Layer 10 of a small transformer language model trained on English Wikipedia (13 layers, counted from 0, width 64).
A neuron adds its activation times its output weights to the MLP's output. To switch it off is to set its activation to zero at one token and run the rest of the model.

Output weights of the MLP neurons that the questions are about. A number n stands for n times 0.0049.
n11: -6 19 10 -15 12 2 -3 3 20 -14 37 15 -9 -34 2 1 44 -23 -6 24 24 -30 -1 5 -33 19 29 -12 -6 -39 13 2 -19 -10 29 11 12 19 -4 -11 19 -23 19 -37 -10 2 11 -22 4 19 18 16 28 -24 -2 11 15 11 -37 -11 25 18 20 -24
n14: -11 -33 -20 -5 24 -5 -4 40 66 -4 3 12 -8 -1 4 27 -12 25 14 -16 9 -34 19 24 26 -2 14 -36 14 9 24 18 -16 -9 -17 32 0 21 6 10 -27 0 7 -18 33 -32 -20 -10 -7 19 -55 13 -14 31 -1 -15 -6 24 -3 18 9 -4 -14 10
n16: 2 -21 -17 -13 6 -48 24 16 -11 8 43 32 -26 -17 3 -16 -1 -8 16 19 42 -6 11 -29 -4 -17 -8 -26 -10 23 20 -14 31 -19 5 -6 1 -18 43 -3 -21 -4 -34 33 -5 1 -15 -8 33 11 1 6 28 -8 -17 -28 -11 -2 -16 -46 -14 -49 9 15
n44: 4 -12 94 15 6 -5 3 -6 17 6 -15 8 0 -6 26 19 2 9 -1 8 -19 9 -15 1 -2 -5 1 29 10 -12 3 -2 13 -33 -20 -24 5 8 -4 -4 9 -14 4 6 9 30 0 0 -1 -18 52 -4 -22 6 10 -28 -15 6 12 22 5 -18 28 16
n47: 19 3 23 -17 -23 -20 27 -32 29 29 -38 36 24 -25 23 -2 -4 -3 15 6 -33 36 -36 -21 9 -17 -2 -4 35 -31 12 35 -24 -35 30 -11 34 -6 17 -3 5 -19 13 -27 -12 -13 -2 -18 -1 1 33 41 1 -45 -35 8 -20 -2 17 27 -5 14 -15 22
n50: 35 32 -39 -8 27 -23 0 -25 -26 -25 -9 18 47 29 3 34 3 28 13 -24 25 18 -34 -19 -4 27 14 -7 48 -18 -39 -2 -35 20 -3 -57 -34 -11 -6 -16 -7 35 24 5 14 8 21 -12 28 -29 -20 -5 34 12 -11 19 -14 18 -16 -8 8 -26 -16 30
n66: 7 3 -8 -31 27 -30 -35 18 -22 -38 21 -19 -24 -17 14 5 0 -34 -9 11 -15 55 -25 16 29 7 11 -2 -18 -16 16 6 -15 -18 14 8 -2 33 -3 6 17 7 -4 -49 25 12 -14 -34 -51 14 6 20 -20 -35 8 -1 27 -24 -22 1 28 14 23 -54
n77: 11 3 -42 -14 6 -5 -22 6 -18 10 19 -4 25 -20 25 10 3 19 14 -4 4 1 -17 3 -14 2 -20 11 -28 7 -17 -6 -1 -22 14 -54 -9 -52 -18 14 -3 4 23 -3 1 22 -1 -10 -27 0 48 25 16 -30 0 -22 -3 -19 -13 21 9 7 18 29
n79: 7 25 4 4 38 -9 23 4 -47 32 -10 18 19 39 32 -14 6 28 -10 -9 1 9 -26 4 22 -30 13 2 28 10 9 31 11 5 6 -8 -2 14 -5 -7 -11 8 9 12 -14 6 26 20 41 -38 -18 2 -7 -27 26 -24 21 -12 24 11 -6 1 -9 47
n82: 11 13 -1 -10 -5 41 27 -41 -24 -3 7 -23 12 -16 0 2 -4 4 3 -16 7 -6 -16 11 -13 -25 33 55 3 -12 -4 -11 3 -8 22 3 44 14 23 -9 43 16 -3 -5 -20 -4 -26 12 -38 -21 46 25 19 31 1 -20 -21 -6 -13 -19 4 -39 -14 -31
n93: -8 14 -21 4 -6 -21 -10 -19 17 27 -14 -39 2 -7 -3 10 38 9 -19 -19 -14 0 -13 -10 0 -6 -35 -6 -8 -32 -22 -55 21 6 18 -36 -7 -30 -56 -31 -54 33 -16 6 23 5 -2 -5 -8 6 10 -8 -8 3 53 2 11 -15 -29 11 -23 8 -37 9
n108: 30 -32 -60 13 14 -9 3 3 -51 -26 -16 0 -3 13 -19 4 2 -43 -39 0 -7 5 10 -25 -18 0 -10 -14 16 19 -20 -4 5 9 -20 -25 14 33 -26 25 31 -22 -5 16 13 -8 -6 16 -25 2 35 -44 9 -11 -11 -7 -10 24 0 -11 -19 2 -18 -14
n112: 34 -33 6 -56 -20 -9 -26 -40 46 -7 60 -33 20 8 -24 -15 17 -14 -35 10 -21 -13 -2 -8 -3 -1 -15 -37 -14 35 0 -4 -50 10 26 2 18 3 -16 0 -26 -5 20 3 6 -9 -12 1 -42 -21 42 28 2 -10 -15 26 2 -3 39 5 -16 -6 -8 31
n114: -34 -4 28 -2 -9 -14 -32 7 19 15 -39 -12 3 -20 10 -12 36 -35 -5 0 -30 11 -8 9 14 -11 -28 28 5 8 -8 3 -21 11 -26 13 4 -60 -9 10 -16 19 27 -26 6 20 9 -20 -25 -11 45 -32 -19 1 32 56 5 14 -11 20 18 -24 -1 24
n133: 4 20 18 7 -22 8 -2 28 19 -2 -20 8 -15 -2 48 36 14 -7 24 -5 -8 16 -18 -13 39 -8 -5 -5 -7 17 -24 10 -14 2 -35 -16 19 9 20 -17 14 -26 -9 -32 24 -39 -22 38 -28 -57 70 -13 4 -23 -6 -47 24 -1 -10 -2 17 7 6 -17
n143: 21 -2 -39 -5 -17 21 17 10 -12 -37 -21 -42 -2 -35 18 9 -19 -13 -2 45 -19 -14 37 -11 4 21 -11 -12 44 11 -7 44 8 -2 2 22 18 -24 10 20 13 -36 -15 15 -15 30 -17 18 20 9 -41 16 8 31 35 2 -7 18 8 14 -3 20 3 43

Each question names a token from some text and the token that comes next. It shows the activations a of the neurons there, in the order above. A number n stands for n times 0.12.

Then comes g, the gradient of the next token's log-probability with respect to the MLP's output, scaled to length 1. A neuron's effect is roughly proportional to its activation times (output weights . g). A number n stands for n times 0.0056.

"04", then "' "
a: 0 -5 -2 4 0 -40 -5 0 -6 1 -1 0 1 1 1 -4
g: -19 -13 -22 18 31 -17 -7 -2 0 15 -9 -27 -7 1 23 -19 12 -36 17 27 0 -42 -24 42 15 18 -5 10 10 5 -56 -3 22 -23 20 -1 -19 26 11 -19 0 15 -36 -3 -22 15 -6 -27 17 -34 -19 -39 -8 26 8 7 13 -29 -35 27 5 -26 -52 -10
Which neuron, switched off, raises the next token's probability most? n50

"0", then "\" "
a: 3 -10 -5 -2 0 -10 0 -18 -1 2 1 3 7 -2 2 -6
g: 8 28 -13 -16 -13 1 -11 5 24 8 -31 -21 7 -8 5 8 -18 -20 9 17 1 -37 10 -3 3 24 -3 -16 -33 31 33 61 54 27 -3 23 -12 9 39 -22 -36 30 -7 -23 10 -1 9 17 -39 -18 17 25 -3 -26 14 -47 8 26 29 2 -6 -9 -9 22
Which two neurons, each switched off alone, lower its probability most, in order? n50, n112

"ai", then "–"
a: 0 0 -2 10 2 -1 0 3 -6 -1 -3 -32 1 0 1 0
g: -23 -28 -8 -3 8 25 -8 24 -19 -12 -20 -48 13 -23 -24 -1 -5 1 1 6 -9 17 22 69 22 19 20 6 -4 10 -21 -39 19 -15 15 -11 -9 -54 7 -24 21 10 -4 -51 -11 4 -16 25 26 -22 -5 25 23 -36 19 5 40 -4 7 9 -19 -6 23 -12
Which neuron, switched off, lowers the next token's probability most? n108

"196", then "9"
a: -4 -1 -16 23 1 -4 0 -4 -3 1 0 -1 3 7 0 -1
g: -21 35 19 35 27 -55 9 -7 -10 14 3 16 -11 8 -6 12 -20 -2 -23 25 22 -12 -13 -15 2 -13 18 42 -16 -4 5 14 0 20 -8 24 14 11 -48 -4 28 2 -2 -31 50 25 -27 7 -13 -10 6 -6 -29 5 1 48 19 64 8 16 -6 -5 4 32
Which neuron, switched off, lowers the next token's probability most? n44

"S", then "."
a: 0 0 0 10 1 3 1 -11 2 2 1 1 3 -1 0 -4
g: -25 -31 35 17 15 3 30 7 22 -7 14 -32 -34 -6 -41 24 8 0 16 -24 0 5 23 7 -10 -11 -2 -1 -33 19 -27 1 -3 17 57 2 14 -6 12 23 -36 -45 6 -36 27 9 -8 -45 34 -19 -10 -2 13 -12 -1 15 3 17 -2 10 6 20 32 -49
Which neuron, switched off, lowers the next token's probability most? n77

"\n", then "| "
a: 1 0 -1 -3 0 1 1 2 -4 -1 0 5 2 -2 -1 0
g: -13 46 -13 -22 -20 1 -4 -15 -16 -7 2 49 -26 -4 -40 13 17 20 11 21 3 -21 2 19 17 5 -35 17 -12 -10 42 44 -3 -11 -5 5 -10 6 -3 -36 -25 2 2 14 -47 28 2 -8 -4 -43 9 15 -3 15 -3 19 -50 -13 16 -42 -10 -31 -35 5
Which neuron, switched off, raises the next token's probability most? n108

"cl", then "ing"
a: -2 -2 -1 -1 1 0 2 0 -4 -7 1 3 0 -1 -6 -5
g: 14 5 -3 1 37 -35 2 17 -16 26 22 -3 -38 -24 -8 -47 -6 -33 23 -2 42 34 7 22 -22 -22 6 8 18 28 36 17 -8 -2 1 -18 -64 -12 -3 17 23 33 20 -17 5 27 -1 31 -10 5 -9 -4 -31 37 9 -7 -37 0 29 7 9 -11 -5 -3
Which neuron, switched off, lowers the next token's probability most? n133

"world", then "! "
a: -3 -3 -3 -2 6 -2 0 -7 -21 -2 0 -10 -3 38 0 -2
g: 15 12 13 -28 -8 25 -18 12 18 -2 -15 33 6 -7 28 -16 -15 -38 10 7 14 -40 -33 40 16 3 7 7 -18 -4 56 58 11 17 -13 22 18 4 12 52 -7 20 -18 21 -3 1 19 34 -14 21 7 1 24 2 38 -3 27 -8 -13 44 -7 17 11 6
Which two neurons, each switched off alone, lower its probability most, in order? n114, n108

"oph", then "one "
a: 0 1 2 -1 0 0 -12 2 0 0 2 -1 2 -1 -3 -6
g: 4 27 14 61 -30 34 7 -9 -19 -29 11 25 -9 6 32 2 28 -26 31 6 3 -16 -10 19 4 -11 -27 2 -8 20 -18 14 42 1 0 -13 37 -16 10 -42 24 51 -42 -17 -6 4 -25 -4 0 11 -8 -26 32 12 -6 -34 34 15 3 12 3 -12 6 -26
Which neuron, switched off, raises the next token's probability most? n133

"á", then "n "
a: -1 7 1 4 3 -1 -4 0 1 -3 -3 4 3 0 3 2
g: 30 -1 -4 -5 8 7 5 27 -3 -3 -2 40 -14 -39 -25 3 3 9 29 -5 -11 18 0 29 26 -12 -10 -3 -28 14 -46 28 5 -46 -7 -34 61 32 21 20 23 -9 -26 0 16 -29 -12 -6 -19 -7 9 -19 21 5 -9 -13 -9 -17 -31 -34 29 -38 23 25
Which two neurons, each switched off alone, lower its probability most, in order? n133, n93

"\n\n", then "== "
a: 1 -2 0 18 1 -1 3 -1 -4 0 0 13 1 -2 0 4
g: 10 -13 -5 -2 0 -37 3 1 -4 -55 -26 -9 15 4 10 -33 25 -28 42 -30 6 7 -3 -26 -12 -9 13 25 -29 -26 16 42 -41 27 -22 -12 -27 -17 1 7 -15 15 -44 25 35 -21 7 21 -15 -22 38 6 14 -12 -13 28 -12 -2 21 -3 9 -40 -25 -11
Which neuron, switched off, lowers the next token's probability most? n108

"o ", then "("
a: 0 -7 1 -1 -1 0 -3 -2 0 -4 1 0 -1 1 0 0
g: -8 -22 3 -8 25 -26 -38 48 2 -7 -9 -35 -14 15 -30 13 1 3 42 -16 5 29 7 55 -3 3 -14 -2 -7 5 -13 -7 -16 -19 8 15 -29 -10 -26 -1 -32 11 15 21 54 -7 -23 -39 10 46 1 12 23 28 8 19 26 -16 -19 -15 4 39 23 5
Which neuron, switched off, raises the next token's probability most? n14

"ph", then "onic "
a: -3 0 0 -2 0 4 8 0 -3 22 -1 0 3 -1 -5 -5
g: 13 13 3 11 -1 -22 8 48 25 13 4 -7 -21 -4 -31 12 -19 27 16 -12 -23 -2 58 26 11 -20 -14 18 -6 4 27 -20 32 -3 -48 10 -11 63 36 22 23 1 9 -37 8 -12 5 2 0 -24 -4 15 49 4 3 2 20 1 -11 0 39 -18 23 16
Which neuron, switched off, lowers the next token's probability most? n66

"ack ", then "con"
a: -14 3 30 0 1 -2 0 6 -2 -1 -1 0 2 -1 -2 -1
g: -26 51 -9 6 -17 -3 -13 -12 1 11 5 5 7 -5 30 15 -6 6 15 -6 1 -30 -6 -51 69 -26 -26 -1 10 16 -37 -20 -19 10 -19 -35 3 31 -19 -25 -4 -23 22 16 -11 -48 -8 16 -28 -1 5 22 7 11 -17 37 6 11 -26 13 -39 -26 2 8
Which neuron, switched off, lowers the next token's probability most? n11

"| ", then "1 "
a: -3 0 -3 -1 0 1 2 -2 0 0 3 -3 0 4 0 -11
g: -52 -11 17 -43 -14 20 -18 31 -21 3 -17 11 3 -13 -12 1 0 41 26 -20 -23 -33 24 11 22 9 -42 26 -29 -3 -44 -6 31 -32 -4 -7 -21 -1 -27 -24 13 3 -3 27 1 -9 -23 -25 12 -5 -14 -28 33 0 -8 -23 1 -16 -18 18 -15 -35 43 -12
Which neuron, switched off, lowers the next token's probability most? n143

"ack", then "en"
a: 0 -5 13 1 -1 -3 -1 -5 0 3 0 -5 1 10 0 -2
g: -5 25 7 8 -9 -7 54 -42 6 5 14 45 -49 -5 -14 -15 -4 20 -3 5 11 29 16 -31 7 -16 52 -28 34 -11 0 -35 15 1 7 -19 -4 2 -29 -47 3 9 11 -5 -20 3 39 -16 3 9 -8 -8 33 -32 -15 -15 7 -19 25 -39 0 24 14 -11
Which neuron, switched off, lowers the next token's probability most? n16

"\n\n", then "In "
a: 1 -1 -1 17 2 -1 4 -1 -4 0 0 12 0 -1 0 3
g: -14 9 3 25 -11 31 -10 19 -15 45 -18 23 11 -7 15 54 -38 19 15 11 19 24 32 2 50 30 -15 -9 23 -8 -16 -44 38 9 14 19 24 -16 -22 23 -2 -6 39 17 -19 13 11 22 0 18 2 -14 -34 8 15 -29 12 19 -16 0 24 6 35 9
Which neuron, switched off, lowers the next token's probability most? n44

"C", then "oul"
a: -5 -5 3 46 1 1 -4 2 1 1 1 0 0 0 -2 1
g: -24 13 -3 16 -16 -5 12 -17 -6 -22 7 -2 64 -4 27 -26 -23 -52 -13 43 6 21 -34 4 -9 17 -2 -30 13 -35 18 12 -12 5 -6 1 -10 -35 21 -5 -2 3 -37 -1 -8 44 -21 -14 7 -35 12 -15 -12 12 21 6 17 8 40 -3 53 21 19 -1
Which neuron, switched off, lowers the next token's probability most? n44

"\" ", then "|"
a: 0 0 -9 -18 -8 0 3 -7 0 0 1 0 1 -2 -1 13
g: 2 6 10 3 6 22 60 -12 22 14 -16 4 -4 -29 -29 30 -35 -31 7 0 6 26 17 5 -7 -3 -16 -16 6 -17 -29 38 -36 32 -1 -22 -37 -21 -3 35 -36 -3 -5 3 -22 -5 30 42 -1 21 16 -10 -35 -31 6 14 -18 23 28 9 7 17 37 -20
Which neuron, switched off, raises the next token's probability most? n47